Layer 5 of a small transformer language model trained on English Wikipedia (20 layers, counted from 0, width 128).
A neuron's activation on a vector x is GELU(weights . x + bias), where the dot is the dot product.
The model reads these tokens: "inal" "ly" " all" " of" " a" " class" "," " they" " differ" "ed" " enough" " in" " significant" " details" " that" " they" " are" " sometimes" " considered" " to" " be"

The vector x that enters this layer's MLP at each token. A number n stands for (n - 500) times 0.0089.
0 "inal": 459 364 654 461 602 494 469 731 489 602 712 430 408 503 474 503 609 364 523 435 383 502 391 589 353 542 481 609 551 304 594 484 539 307 679 538 564 368 357 763 437 345 409 610 665 653 498 675 381 555 511 488 278 461 608 399 604 514 516 442 656 647 446 419 231 570 436 587 405 555 485 449 505 659 480 756 455 440 469 514 483 560 514 477 525 498 404 514 348 497 603 422 349 418 598 434 541 418 512 527 777 593 405 640 443 461 657 470 711 534 333 333 506 613 570 441 509 543 394 394 596 474 536 317 417 386 513 462
1 "ly": 389 540 492 416 381 551 459 611 448 526 610 385 437 491 455 501 612 400 556 522 395 624 577 586 402 500 528 462 462 440 501 516 420 537 684 591 571 273 545 727 494 411 395 754 568 665 433 758 534 649 629 589 288 399 543 451 573 538 598 523 719 558 396 329 151 506 433 597 438 442 442 498 522 665 369 591 443 362 574 539 538 589 577 449 221 651 321 573 477 481 637 450 424 451 599 421 405 330 563 525 687 643 376 687 436 444 466 525 695 497 370 507 483 511 510 447 523 474 539 229 572 593 562 529 491 341 442 503
2 " all": 371 567 336 540 415 421 448 602 467 488 562 499 311 488 441 506 559 220 528 514 361 606 575 506 294 545 511 549 372 681 382 464 667 474 476 538 623 293 518 646 548 301 481 658 655 543 445 697 515 574 543 366 301 544 621 317 580 415 579 527 830 609 387 430 259 643 543 394 466 541 451 574 472 663 454 743 430 392 452 367 430 510 507 468 422 532 353 482 413 542 614 485 372 450 417 486 548 542 415 488 761 525 505 624 514 406 505 703 637 620 347 383 500 497 593 511 495 419 503 583 599 591 676 525 516 524 437 538
3 " of": 490 542 368 431 447 545 323 667 556 527 579 460 158 529 277 585 681 484 472 418 346 500 548 580 469 392 537 647 455 597 443 537 610 447 625 604 700 304 517 624 543 436 379 586 565 685 430 693 529 595 557 376 394 443 528 461 572 459 396 541 747 614 366 466 203 577 486 457 399 508 514 533 492 613 544 703 454 415 441 416 483 532 549 396 296 623 467 487 425 480 508 396 606 437 569 416 421 590 426 523 615 502 386 665 492 394 600 651 600 487 332 478 408 488 539 506 567 608 495 521 706 439 673 381 360 447 405 474
4 " a": 443 402 423 464 446 474 412 590 416 536 442 444 296 429 374 508 580 415 535 414 376 641 537 528 348 594 591 593 384 541 499 434 759 525 737 413 630 172 466 630 468 327 466 627 532 699 360 709 460 598 538 393 409 376 661 420 650 527 525 444 763 397 484 496 184 526 439 442 396 631 467 549 570 791 392 593 432 486 491 513 491 524 685 482 400 519 458 473 482 522 639 631 505 449 499 368 456 510 407 524 608 445 458 594 528 450 537 622 678 620 457 525 626 361 573 421 585 557 422 569 533 461 643 592 452 410 343 505
5 " class": 445 529 351 444 434 289 587 588 390 602 562 488 399 428 549 611 386 382 514 452 293 503 554 646 533 503 485 674 542 526 464 474 561 371 629 561 688 348 450 688 437 262 390 388 642 676 596 662 454 411 448 342 377 377 644 337 593 467 742 457 800 487 440 482 248 563 536 391 433 546 438 407 623 629 387 611 487 501 537 543 505 476 520 350 411 542 347 428 445 557 529 511 447 593 465 353 576 485 543 623 696 413 450 633 456 372 557 473 638 530 394 419 428 505 542 487 621 577 432 493 608 468 791 590 480 480 556 491
6 ",": 484 591 391 384 482 526 357 586 524 646 530 360 349 451 391 559 510 393 366 479 342 630 560 621 381 551 471 546 356 591 491 465 427 546 758 518 719 287 565 689 475 272 472 535 671 648 430 558 424 677 574 453 464 398 567 377 569 503 510 450 763 482 357 413 275 600 551 481 601 396 426 510 550 602 423 661 507 496 383 550 446 520 539 408 356 533 536 507 395 519 516 463 535 564 622 423 483 525 491 547 649 512 438 565 383 489 691 782 639 566 351 501 498 521 532 460 578 517 599 404 500 424 635 483 201 424 315 570
7 " they": 475 585 470 369 412 444 383 507 555 508 651 347 355 424 287 515 467 449 563 488 416 562 706 646 386 517 439 531 429 636 478 531 595 492 564 581 594 224 464 716 407 298 443 637 701 753 394 587 451 522 483 414 399 483 574 343 617 600 655 646 822 457 352 390 268 495 418 456 543 648 410 539 535 738 462 497 442 412 508 486 500 517 497 417 433 366 290 400 503 596 580 612 467 477 434 361 472 495 437 511 522 532 382 637 626 479 597 614 635 661 496 441 439 485 401 545 573 462 603 579 534 540 643 640 475 379 357 561
8 " differ": 414 419 317 447 526 459 469 642 384 671 587 406 332 490 402 527 335 312 524 416 370 505 487 649 416 562 403 404 482 368 395 520 493 660 659 494 627 414 531 745 395 300 367 533 593 577 713 785 570 533 383 372 443 585 551 369 489 553 624 558 883 564 465 506 454 601 463 507 501 399 533 444 542 608 515 468 568 492 584 634 625 469 494 507 267 583 300 497 432 547 563 622 399 313 563 456 429 557 422 498 594 395 457 573 450 409 550 748 544 703 369 573 425 364 599 498 491 428 463 508 489 536 685 517 458 640 481 373
9 "ed": 567 553 555 501 290 559 438 661 530 604 648 456 356 467 288 566 534 408 489 578 320 600 504 611 409 468 541 490 421 459 611 453 559 528 513 559 698 315 603 622 388 366 478 693 540 610 498 815 389 433 506 471 355 430 612 417 519 557 615 541 848 579 416 450 311 492 450 559 469 557 361 635 542 624 507 492 532 339 517 524 673 459 564 473 406 767 365 505 374 398 596 547 361 489 696 297 353 391 550 513 711 502 380 483 457 410 459 673 652 565 314 492 512 504 562 548 465 559 424 447 467 491 609 374 346 384 399 437
10 " enough": 496 549 383 464 437 407 477 653 412 512 605 445 391 350 323 440 483 349 641 458 281 388 458 622 380 621 497 436 602 446 497 525 582 586 620 499 495 293 516 676 446 268 498 636 581 546 463 807 473 499 496 413 411 484 560 428 580 466 529 522 864 525 442 448 334 585 490 616 565 646 416 522 452 555 438 506 373 492 535 448 446 557 541 451 376 429 301 426 425 539 684 584 317 467 656 525 433 461 337 537 797 494 517 576 628 389 524 600 615 748 424 552 546 559 626 542 487 578 426 523 654 487 706 376 343 390 366 427
11 " in": 566 531 400 378 412 417 415 601 581 610 547 328 176 533 443 540 618 388 457 498 379 556 471 705 376 466 556 521 482 620 535 557 667 528 596 623 622 353 539 571 393 243 417 501 528 574 430 611 482 542 570 412 352 415 448 530 658 525 494 450 866 510 430 463 139 507 461 393 427 543 408 601 514 672 523 632 459 534 464 476 542 432 528 389 375 644 416 529 375 564 592 485 558 537 615 567 446 545 555 588 698 421 392 513 534 473 491 680 635 553 445 543 524 456 528 439 506 425 480 460 660 426 722 515 337 233 384 517
12 " significant": 437 500 321 549 493 401 493 601 381 632 559 522 378 327 300 580 407 441 549 433 353 613 442 639 311 446 484 491 557 584 444 512 595 577 647 533 571 364 447 645 413 339 409 598 640 635 549 796 666 649 438 268 425 356 609 428 723 510 530 531 776 456 503 417 237 471 456 503 487 558 411 393 503 629 450 625 484 518 497 455 524 522 432 487 388 556 439 469 455 391 675 569 315 370 585 504 536 449 447 570 772 491 392 547 588 419 511 702 521 607 306 498 606 387 688 464 413 574 448 570 610 558 645 451 328 498 557 435
13 " details": 481 550 418 340 445 429 297 578 393 618 543 543 390 532 395 542 460 275 668 307 344 570 340 568 276 443 507 558 609 515 407 598 557 645 493 546 613 356 451 562 417 303 428 619 657 706 470 773 451 553 488 321 540 459 583 468 650 559 552 442 812 430 521 446 297 557 531 486 621 532 439 515 463 697 563 587 469 453 480 442 461 500 510 519 442 564 300 419 479 473 489 594 422 325 667 492 671 588 441 522 670 601 511 671 333 450 501 560 501 608 434 525 532 547 477 542 451 393 532 432 688 515 689 424 394 333 472 541
14 " that": 570 572 444 493 430 391 475 471 487 532 613 409 374 449 298 553 477 452 616 501 245 485 605 688 452 481 447 486 456 714 390 432 540 497 562 548 621 280 625 710 368 340 334 591 596 648 280 584 476 593 467 382 472 420 611 346 672 478 441 553 922 547 452 381 278 557 437 498 548 489 549 503 487 612 476 658 439 464 441 382 626 493 612 343 387 589 382 412 476 522 714 493 474 537 604 610 452 446 405 472 564 405 484 587 399 482 530 749 618 785 441 461 480 473 617 535 594 519 381 559 502 540 618 515 361 371 398 535
15 " they": 508 580 492 379 370 440 390 556 531 514 630 358 352 418 268 543 448 423 553 498 418 578 697 640 382 485 422 524 445 648 505 540 630 491 543 610 568 207 457 696 391 293 435 617 679 724 387 610 449 560 513 400 397 507 586 353 618 619 636 637 811 489 357 365 269 467 428 487 525 616 396 529 499 715 469 504 465 415 512 475 521 519 448 435 441 362 299 380 528 604 628 602 464 485 436 399 486 507 421 526 504 530 397 638 638 465 578 627 607 691 516 455 479 473 378 537 546 463 561 596 555 547 676 618 465 362 340 551
16 " are": 498 603 375 344 446 321 452 609 545 512 479 459 258 511 342 576 508 441 528 506 417 586 520 463 423 421 464 529 480 641 486 412 526 639 637 465 666 246 431 575 438 288 497 655 657 652 412 763 528 624 526 230 365 562 502 476 494 529 639 597 867 509 436 510 309 564 425 432 421 434 383 549 532 696 436 491 531 398 487 577 457 547 485 523 368 576 250 377 429 532 505 418 504 554 676 341 496 474 407 523 590 523 505 601 462 448 543 725 691 654 520 569 497 562 609 392 542 426 497 597 508 491 729 501 477 441 381 507
17 " sometimes": 425 504 373 402 445 313 529 752 557 628 507 498 354 555 391 650 471 415 523 379 451 702 480 561 384 368 429 445 411 529 482 504 462 735 624 600 621 362 619 778 514 272 455 558 602 637 500 841 623 636 472 481 328 454 471 383 615 529 588 462 844 487 512 449 347 457 387 511 465 442 440 389 545 690 435 457 446 357 537 375 548 488 467 443 406 541 313 432 495 469 497 491 475 472 598 499 490 414 357 501 553 500 356 578 447 410 514 652 598 629 390 624 484 353 587 516 479 445 543 549 545 603 745 691 445 385 465 538
18 " considered": 429 655 318 447 415 417 419 606 506 549 639 498 277 503 317 584 504 465 616 427 306 590 309 690 261 432 456 546 482 478 504 506 541 675 610 552 453 361 513 604 386 411 508 710 469 628 477 661 618 532 524 380 355 465 559 357 622 519 560 547 872 492 637 595 314 561 483 607 512 576 321 475 565 637 463 433 523 426 546 347 613 556 484 621 344 615 382 438 402 505 524 493 431 431 669 465 417 419 481 528 684 390 364 552 406 374 505 663 676 688 399 514 527 478 573 466 493 439 407 565 551 508 665 464 318 565 453 392
19 " to": 585 522 458 394 389 427 364 571 510 628 589 526 325 498 396 589 726 396 464 476 385 558 586 671 459 366 536 576 437 553 497 564 508 545 531 571 648 270 552 513 551 398 382 651 649 693 470 716 558 551 572 278 413 334 462 342 573 539 544 580 794 549 440 414 152 500 577 545 461 557 411 481 459 729 514 565 461 426 581 471 509 540 478 388 469 591 472 520 425 507 624 488 447 511 501 568 404 347 338 516 478 466 334 546 452 438 497 720 568 680 370 605 460 436 402 558 491 539 463 508 707 505 655 425 447 366 272 523
20 " be": 445 578 375 313 526 450 446 548 538 508 477 356 217 553 435 519 587 388 616 535 357 628 577 485 415 437 536 530 447 588 508 453 490 607 644 557 597 227 426 595 483 377 445 499 604 660 494 837 473 625 526 329 384 545 574 357 626 680 548 537 974 445 531 507 396 598 453 551 458 434 280 489 547 733 393 495 573 414 460 471 427 495 503 428 295 467 277 419 499 448 641 391 572 481 570 409 392 340 480 584 624 465 457 575 472 424 540 625 687 613 506 561 533 566 584 513 528 403 439 607 515 557 670 454 572 488 440 466

Each question shows the input weights of one neuron of the MLP. A number n stands for (n - 500) times 0.0013.

n124 (bias 0.009): 417 576 433 549 473 465 591 514 426 502 385 553 569 481 509 553 527 446 530 486 493 593 487 526 477 466 425 516 292 348 530 521 664 493 489 520 447 589 462 474 413 551 476 331 534 515 502 545 565 439 695 636 465 573 498 529 607 579 400 475 381 462 605 450 394 453 502 616 478 261 412 606 456 454 442 651 482 407 632 450 636 558 568 538 463 458 647 505 558 569 486 477 486 428 486 545 509 513 471 502 509 432 498 433 396 420 417 383 521 430 505 434 555 529 487 454 460 340 400 534 574 678 610 407 635 505 432 424
On which two tokens does it fire most, strongest first? 1 "ly", 18 " considered"

n403 (bias -0.015): 448 798 622 552 673 241 608 531 598 416 665 476 677 551 379 657 503 579 490 633 500 516 359 616 401 510 398 426 669 538 581 554 640 549 631 486 598 408 407 626 761 629 462 490 451 432 589 336 695 530 434 475 496 462 517 605 529 423 204 420 597 810 513 426 414 460 468 585 406 584 448 479 457 430 358 486 412 451 609 243 474 550 401 500 641 357 592 490 449 399 313 577 537 329 376 394 578 490 568 627 490 504 406 480 576 530 416 420 478 282 341 514 367 552 574 340 398 557 507 656 280 197 604 666 566 410 577 517
It fires most on token 12 " significant"

n458 (bias 0.003): 605 406 384 495 525 431 630 519 432 585 444 703 464 503 701 532 546 596 347 605 500 476 523 541 493 605 318 633 584 453 445 424 623 457 391 428 449 615 479 481 532 450 444 534 555 420 452 500 417 517 495 588 386 517 397 528 472 567 549 650 384 340 483 482 516 553 512 705 382 568 316 435 349 438 519 448 476 548 494 419 578 582 625 347 580 571 500 591 446 603 521 508 666 398 359 447 429 678 467 684 380 426 586 490 374 456 505 399 570 611 414 567 545 416 443 569 524 527 489 475 374 619 607 443 489 433 453 435
It fires most on token 5 " class"

n314 (bias -0.034): 535 583 701 608 508 623 589 445 418 609 346 557 593 565 481 332 522 456 519 511 697 295 214 457 413 623 325 417 436 336 526 470 515 488 282 355 816 398 531 292 728 612 411 231 490 304 347 598 251 579 340 599 397 472 485 526 548 438 601 515 536 832 589 526 427 581 582 450 716 549 316 441 520 354 524 363 451 419 602 557 478 345 615 772 545 527 557 450 463 527 564 760 755 543 515 538 463 424 446 716 703 755 368 500 642 310 490 467 472 503 306 773 386 226 334 497 378 682 360 516 536 568 571 563 531 515 558 609
It fires most on token 9 "ed"

n207 (bias 0.003): 478 457 530 578 433 491 584 509 494 363 543 541 338 450 592 518 560 503 538 582 565 547 416 522 422 400 480 517 422 475 536 624 460 561 508 472 498 475 507 411 500 561 478 488 584 468 433 573 434 447 427 569 494 493 444 434 524 535 529 438 426 573 471 429 522 462 497 516 522 595 502 517 523 465 491 494 459 520 504 510 593 547 452 444 504 393 455 487 540 494 474 504 408 691 527 496 619 549 478 521 488 498 527 452 542 498 507 446 426 394 518 492 492 511 402 593 557 459 409 584 569 603 529 474 504 470 390 615
On which token does it fire most, and how strongly? 15 " they", at about 0.23

n229 (bias -0.050): 522 722 427 559 721 530 568 508 564 594 370 373 504 555 504 470 525 465 364 647 418 349 436 587 647 396 353 451 584 298 518 427 475 647 614 496 541 571 378 447 676 639 560 394 467 550 618 462 845 389 624 530 604 378 382 493 723 733 395 496 544 678 424 464 522 445 524 472 655 583 451 812 418 593 298 372 289 235 684 531 366 408 488 378 561 555 375 638 370 425 356 504 540 579 396 363 384 737 483 454 546 431 253 493 578 224 647 422 365 319 549 291 530 285 674 457 529 531 683 466 335 316 665 618 589 496 611 558
Its three highest activations, in order, are on tokens 17 " sometimes", 5 " class", 3 " of"

n247 (bias 0.043): 513 572 326 321 437 336 373 546 445 466 474 519 584 560 663 497 338 540 398 541 488 388 310 425 694 481 414 551 456 613 607 557 345 552 414 611 578 403 606 696 530 720 561 352 340 630 513 484 491 407 678 449 335 532 735 699 523 513 559 431 417 526 381 531 458 480 482 682 638 591 449 556 513 488 427 448 402 413 419 486 564 603 486 430 653 494 462 661 388 503 413 293 547 390 375 414 479 560 503 479 469 360 526 660 308 539 621 605 410 506 577 647 304 598 686 307 338 474 523 596 648 420 472 401 603 599 563 619
Its three highest activations, in order, are on tokens 5 " class", 3 " of", 16 " are"

n168 (bias -0.076): 477 465 513 558 670 493 374 382 474 538 406 573 548 516 630 619 670 577 487 506 531 456 556 279 406 513 661 366 666 665 503 481 572 388 416 469 484 372 542 252 631 512 546 423 491 453 471 497 455 584 562 428 402 542 544 447 402 526 359 405 729 822 322 377 376 459 313 455 485 421 464 500 493 500 463 470 522 516 442 456 426 530 448 739 377 567 526 369 686 444 582 589 478 388 676 445 555 616 583 580 435 641 464 171 551 454 614 428 494 430 673 625 433 579 470 290 359 373 399 674 491 577 630 754 572 503 530 392
On which two tokens does it fire most, strongest first? 16 " are", 20 " be"

n460 (bias -0.123): 345 660 352 450 599 473 371 439 619 438 450 493 552 599 458 375 510 256 454 645 484 485 357 622 617 416 391 509 461 543 366 598 635 561 506 423 561 390 434 537 690 572 594 205 420 323 490 473 471 511 604 509 786 652 686 551 576 564 473 672 617 573 540 523 413 486 599 557 556 558 696 551 500 432 479 364 585 332 542 363 405 476 489 343 439 477 411 530 571 290 332 728 344 463 513 593 535 772 487 437 433 534 678 412 430 296 482 493 500 307 668 510 393 446 612 718 358 414 621 469 620 466 457 535 540 449 385 435
It fires most on token 13 " details"

n221 (bias 0.003): 540 387 456 453 594 440 628 529 503 538 578 613 478 440 415 423 530 620 497 560 520 441 599 287 505 381 508 288 467 515 675 461 447 540 544 574 535 435 563 367 435 436 547 392 495 429 620 500 569 399 656 521 494 536 553 575 543 420 463 403 472 665 327 536 613 506 549 430 644 546 409 425 289 485 468 428 551 542 603 517 525 319 581 438 594 541 414 621 581 442 487 459 350 489 534 625 463 645 549 587 352 397 579 485 621 448 528 450 519 673 529 424 538 495 603 523 383 449 634 419 439 514 398 427 374 399 407 592
It fires most on token 10 " enough"

n170 (bias -0.006): 415 492 522 472 633 573 419 369 514 530 373 530 583 587 423 569 610 505 508 517 486 341 406 523 602 454 422 556 669 523 472 500 462 354 374 588 543 482 469 210 651 463 387 350 480 617 590 494 583 666 585 623 606 482 546 468 532 477 437 695 738 576 427 473 424 476 526 304 621 415 484 431 388 586 457 480 450 557 500 642 556 471 461 660 385 353 450 613 611 514 429 464 525 628 525 421 412 513 396 487 497 544 622 585 373 281 500 557 592 421 585 568 616 408 447 616 508 703 418 332 351 465 393 525 398 571 463 627
On which two tokens does it fire most, strongest first? 3 " of", 6 ","

n345 (bias 0.032): 447 555 413 357 614 559 368 399 607 540 456 457 651 407 560 536 467 681 454 494 514 305 472 345 513 506 402 511 615 543 483 414 619 494 674 396 500 441 587 616 694 613 562 699 463 433 541 269 491 557 444 531 550 420 497 517 700 423 319 654 527 564 397 366 429 512 508 503 490 634 311 743 497 335 641 563 514 612 246 694 469 594 372 597 526 384 442 494 565 438 446 457 489 482 333 497 539 489 431 522 536 427 524 537 500 340 387 658 452 569 582 518 516 476 426 445 570 458 494 539 484 327 655 627 335 483 486 469
It fires most on token 6 ","

n279 (bias 0.023): 605 536 464 439 575 500 557 443 403 533 355 368 526 775 604 574 513 543 611 666 408 408 319 571 576 600 478 479 494 461 445 335 565 574 555 462 503 541 550 486 546 534 486 464 473 439 642 435 623 413 500 341 692 541 565 503 465 576 460 533 523 494 490 522 267 524 523 551 530 497 704 420 556 360 477 363 484 430 423 412 511 454 596 521 427 500 544 432 449 509 508 609 527 469 514 475 612 432 571 309 366 633 593 465 532 485 424 518 279 427 421 707 372 489 715 500 309 488 596 624 544 436 485 597 489 317 443 560
On which token does it fire most, and how strongly? 8 " differ", at about 0.19

n165 (bias -0.054): 497 423 500 640 552 548 603 526 511 604 452 536 479 425 489 608 532 623 481 561 519 437 268 520 402 584 533 458 486 433 431 549 465 554 492 641 594 418 642 529 414 505 433 464 570 413 305 503 645 608 517 557 653 467 524 430 535 506 398 514 507 548 458 533 525 547 284 518 617 462 398 646 644 471 474 426 500 562 524 211 428 373 428 550 614 329 531 441 420 523 454 410 604 540 511 374 479 713 579 380 460 419 542 489 473 356 470 326 457 510 317 678 638 423 298 472 594 598 407 725 521 625 612 492 508 524 416 620
On which token does it fire most, and how strongly? 17 " sometimes", at about 1

n148 (bias 0.056): 458 519 595 570 428 296 317 613 635 479 519 491 543 534 528 522 532 512 524 610 477 519 310 372 563 449 565 332 514 580 543 448 470 576 370 548 426 527 546 446 368 405 369 448 427 583 514 422 483 448 473 431 474 639 458 493 598 642 449 509 457 459 340 561 639 505 680 526 639 594 516 527 482 531 468 515 526 607 510 444 539 545 570 505 643 316 534 490 536 510 599 545 531 574 548 495 534 502 541 390 354 445 317 521 475 542 594 454 489 504 585 505 457 475 427 463 505 323 473 602 513 525 626 519 488 544 529 363
On which two tokens does it fire most, strongest first? 15 " they", 7 " they"

n306 (bias -0.012): 464 352 452 490 626 508 392 634 479 569 414 388 591 414 345 588 260 536 439 561 451 356 574 526 514 429 492 596 497 472 475 557 621 396 538 585 495 570 536 565 403 593 526 452 425 511 467 585 580 525 467 659 481 405 473 410 592 536 503 408 497 528 626 565 428 655 483 642 269 455 507 534 527 351 490 404 660 613 654 409 461 453 552 505 445 563 452 503 522 311 475 485 440 257 416 548 476 591 377 609 429 608 539 440 476 617 486 438 553 449 510 481 358 549 507 523 596 524 567 500 481 492 423 596 428 429 481 615
It fires most on token 8 " differ"

n83 (bias -0.088): 671 430 507 458 358 348 576 534 337 491 524 461 554 451 596 520 479 532 531 482 575 462 368 559 616 513 438 546 601 410 463 546 509 563 525 423 572 467 615 407 476 467 675 618 498 553 487 425 544 414 466 417 466 551 592 604 336 532 423 470 458 469 568 431 507 491 473 584 388 428 546 534 425 519 532 475 563 448 408 493 530 491 538 479 424 513 591 422 457 491 554 570 515 523 451 549 517 483 630 426 382 389 579 467 512 480 570 465 482 454 507 800 472 511 556 454 429 376 399 580 527 537 597 377 460 463 575 437
It fires most on token 8 " differ"

n511 (bias -0.083): 345 507 567 680 654 350 522 569 472 351 568 574 582 375 507 465 471 510 544 490 586 604 595 448 494 190 426 224 547 582 533 570 704 486 376 418 445 628 252 490 609 564 736 708 588 436 531 479 630 592 490 412 504 456 500 441 521 348 230 633 544 654 620 410 517 579 617 504 386 507 503 472 454 487 482 465 577 204 590 299 422 560 558 716 371 359 659 387 598 524 543 500 507 217 609 194 652 603 490 568 405 525 634 410 504 519 515 644 500 389 545 514 488 413 580 497 368 570 576 581 311 528 578 540 438 444 650 580
On which token does it fire most, and how strongly? 12 " significant", at about 1.3

n98 (bias -0.057): 477 525 497 402 567 503 523 620 623 445 441 401 577 285 638 480 532 460 497 634 612 382 452 394 439 421 416 487 494 406 403 486 723 600 408 435 189 484 562 509 647 537 641 370 613 614 497 480 550 406 514 570 446 443 503 686 471 389 563 478 679 458 584 662 381 592 424 609 483 547 450 540 488 419 448 497 470 367 461 601 471 477 560 497 511 675 617 514 572 526 467 528 514 511 401 483 449 579 378 388 416 602 565 365 571 340 358 488 505 462 574 532 417 549 408 684 397 428 472 477 596 337 683 609 361 530 476 668
It fires most on token 10 " enough"

n138 (bias -0.074): 490 402 549 505 523 518 408 378 380 466 627 392 505 341 510 520 319 531 545 602 505 483 460 492 441 454 364 512 419 486 505 512 553 520 449 579 541 539 425 622 435 615 525 463 509 557 390 619 559 374 596 404 366 651 473 569 500 546 416 585 276 525 481 441 525 453 391 551 380 356 666 492 513 528 436 508 502 566 513 492 619 397 610 495 449 428 485 618 481 538 459 485 405 551 485 585 588 422 434 362 493 562 601 483 616 503 378 492 555 593 669 659 451 681 387 556 418 456 598 660 664 536 503 551 450 437 563 468
On which two tokens does it fire most, strongest first? 15 " they", 7 " they"

n128 (bias -0.060): 553 590 505 583 509 547 500 551 333 551 644 386 442 536 628 500 442 511 646 588 470 557 434 435 558 522 508 497 555 544 571 549 441 492 510 587 686 510 458 605 619 534 559 412 530 477 522 441 601 458 548 302 485 403 353 527 405 430 500 524 392 617 490 538 461 488 420 610 470 541 448 637 646 400 391 571 582 626 641 374 608 506 503 518 592 423 464 687 391 432 186 636 570 554 547 345 450 280 497 376 484 465 292 497 357 396 457 518 543 503 564 555 567 427 492 500 390 580 489 523 490 451 292 352 525 390 666 655
It fires most on token 9 "ed"

n356 (bias -0.047): 534 427 562 473 534 490 455 528 546 559 351 461 457 494 523 504 404 438 377 539 622 389 453 426 413 546 411 576 465 511 475 456 519 530 593 457 514 587 473 448 558 542 569 546 525 578 525 454 384 536 371 454 523 518 436 444 402 554 476 615 509 530 511 402 571 543 500 470 566 569 522 607 341 580 431 458 473 508 577 399 619 579 414 487 527 451 508 488 686 558 483 506 406 484 555 516 493 487 535 597 479 461 498 504 426 450 507 502 580 516 478 594 493 462 413 481 558 366 532 466 493 443 526 576 451 695 515 485
On which token does it fire most, and how strongly? 8 " differ", at about 0.58

n286 (bias -0.026): 419 416 464 475 389 592 438 463 406 452 555 271 490 509 506 456 623 559 442 637 476 590 566 597 539 705 509 514 542 463 524 506 417 444 312 609 649 415 460 434 722 454 568 421 399 433 408 497 542 586 466 396 437 433 479 641 465 463 712 703 446 509 634 596 414 384 665 563 548 602 443 274 523 426 402 365 337 608 399 739 587 576 444 448 551 445 466 528 598 668 572 599 506 568 432 595 448 641 616 491 353 239 419 527 484 450 315 237 637 575 608 500 456 410 543 541 333 443 587 687 574 567 540 450 411 586 460 614
On which two tokens does it fire most, strongest first? 15 " they", 7 " they"

n154 (bias 0.040): 472 538 481 641 616 398 541 410 475 527 420 370 599 500 646 640 495 587 588 486 516 550 592 492 341 660 699 510 508 446 625 627 428 494 359 578 486 490 693 500 356 531 467 601 458 497 387 497 511 375 411 522 367 450 354 640 634 528 662 379 425 641 464 425 372 375 559 689 507 476 585 480 624 464 386 477 570 483 702 326 490 420 618 458 556 424 495 414 342 587 446 395 497 497 389 577 385 552 633 537 304 663 572 557 657 557 470 485 460 540 472 477 460 565 415 460 380 517 544 466 451 509 485 332 550 396 446 503
It fires most on token 1 "ly"

n95 (bias 0.045): 531 389 518 509 663 598 525 540 713 385 430 417 685 313 628 494 564 561 533 509 576 517 624 494 500 400 416 680 518 379 649 279 409 571 463 516 414 316 421 395 594 577 561 509 730 535 352 383 399 621 439 432 588 444 441 515 516 429 500 432 511 524 644 334 674 462 517 386 747 411 329 581 468 613 688 450 610 420 355 478 656 645 377 589 485 509 443 405 539 466 515 405 536 383 439 488 529 649 500 390 360 509 399 539 433 297 604 461 423 527 469 522 451 614 480 527 461 375 384 469 565 453 671 685 421 512 494 331
On which token does it fire most, and how strongly? 15 " they", at about 0.27

n473 (bias -0.034): 568 377 383 784 520 500 494 549 380 481 516 541 510 519 560 490 393 482 446 538 469 475 435 585 362 469 725 308 170 503 491 465 438 461 435 564 558 409 640 490 375 485 545 607 440 330 322 400 559 545 348 517 624 439 518 494 374 364 656 316 323 606 449 628 567 315 550 606 721 575 506 487 557 343 286 683 440 455 514 534 618 490 585 388 668 339 630 362 520 607 329 369 453 513 430 532 603 533 464 579 613 424 623 562 561 482 419 534 640 613 481 423 620 545 332 477 614 424 655 566 432 788 590 522 481 565 467 562
On which token does it fire most, and how strongly? 2 " all", at about 0.73

n20 (bias 0.029): 613 696 606 487 500 401 445 462 451 549 378 485 558 515 459 482 571 460 591 533 572 512 425 460 457 525 429 665 466 403 496 369 547 464 457 514 402 412 445 594 526 591 535 461 535 479 437 509 601 427 491 523 347 466 481 554 455 573 458 619 456 568 461 511 601 465 467 599 526 485 453 588 491 516 532 431 496 414 428 502 720 468 434 521 598 444 426 533 505 433 517 412 374 473 572 635 419 508 543 521 609 457 429 598 412 502 439 361 486 413 482 546 447 362 447 555 517 523 485 559 520 548 588 451 647 517 453 639
On which two tokens does it fire most, strongest first? 9 "ed", 18 " considered"

n470 (bias -0.075): 512 487 624 477 655 413 653 461 405 529 455 473 519 566 442 495 515 474 416 536 535 472 500 535 453 595 444 590 531 405 377 480 500 481 379 452 567 414 573 365 565 622 498 599 419 419 378 484 364 529 479 459 593 398 425 413 368 571 585 631 508 498 394 522 427 512 544 517 405 451 498 484 529 422 577 468 466 420 447 476 370 418 335 560 569 469 568 525 500 475 608 565 560 650 559 614 375 509 659 619 426 573 509 536 450 498 566 464 614 512 463 509 612 461 434 608 491 638 431 486 563 486 493 465 530 590 530 451
It fires most on token 19 " to"

n85 (bias -0.038): 576 429 447 595 622 503 414 555 471 327 582 465 519 600 558 487 490 424 608 531 495 485 431 479 544 567 513 585 459 436 439 386 468 489 462 646 419 493 737 395 371 476 606 309 670 556 554 427 558 580 542 408 492 679 587 411 513 456 482 565 588 601 366 460 663 495 428 400 657 646 370 529 403 522 439 411 487 552 322 476 488 348 340 502 573 589 462 560 420 531 462 583 603 471 541 423 517 582 393 424 448 436 286 558 375 574 472 424 531 435 588 532 500 631 493 479 554 556 599 532 393 436 545 570 464 595 582 535
On which two tokens does it fire most, strongest first? 7 " they", 8 " differ"

n499 (bias -0.029): 538 447 414 589 489 299 375 459 506 553 386 545 597 648 532 459 428 557 511 564 455 442 392 461 571 400 479 528 452 565 620 439 437 671 540 585 725 577 435 423 368 464 546 524 698 393 581 613 582 579 615 483 494 584 688 448 359 492 321 600 541 440 497 400 527 434 402 517 597 582 419 492 480 570 564 445 527 678 362 486 562 497 422 559 563 540 500 519 373 522 326 415 629 346 587 535 469 520 659 479 297 331 421 407 477 473 605 434 502 471 636 723 534 483 581 464 551 394 410 514 472 551 427 594 426 563 477 542
On which two tokens does it fire most, strongest first? 16 " are", 17 " sometimes"

n334 (bias -0.080): 503 445 444 536 466 394 448 433 449 597 437 510 608 480 451 500 683 478 346 297 641 575 315 665 554 369 389 388 614 595 769 510 244 369 463 445 530 561 533 426 571 578 450 539 683 441 707 487 678 454 446 476 532 473 478 509 541 379 268 709 648 752 401 329 553 573 697 511 457 717 376 432 333 454 531 510 341 480 724 580 541 486 475 478 519 320 635 453 602 365 513 594 539 396 503 441 733 416 375 321 338 510 333 565 591 562 375 510 500 515 700 604 429 460 419 455 516 643 560 548 515 483 504 596 510 366 580 552
It fires most on token 19 " to"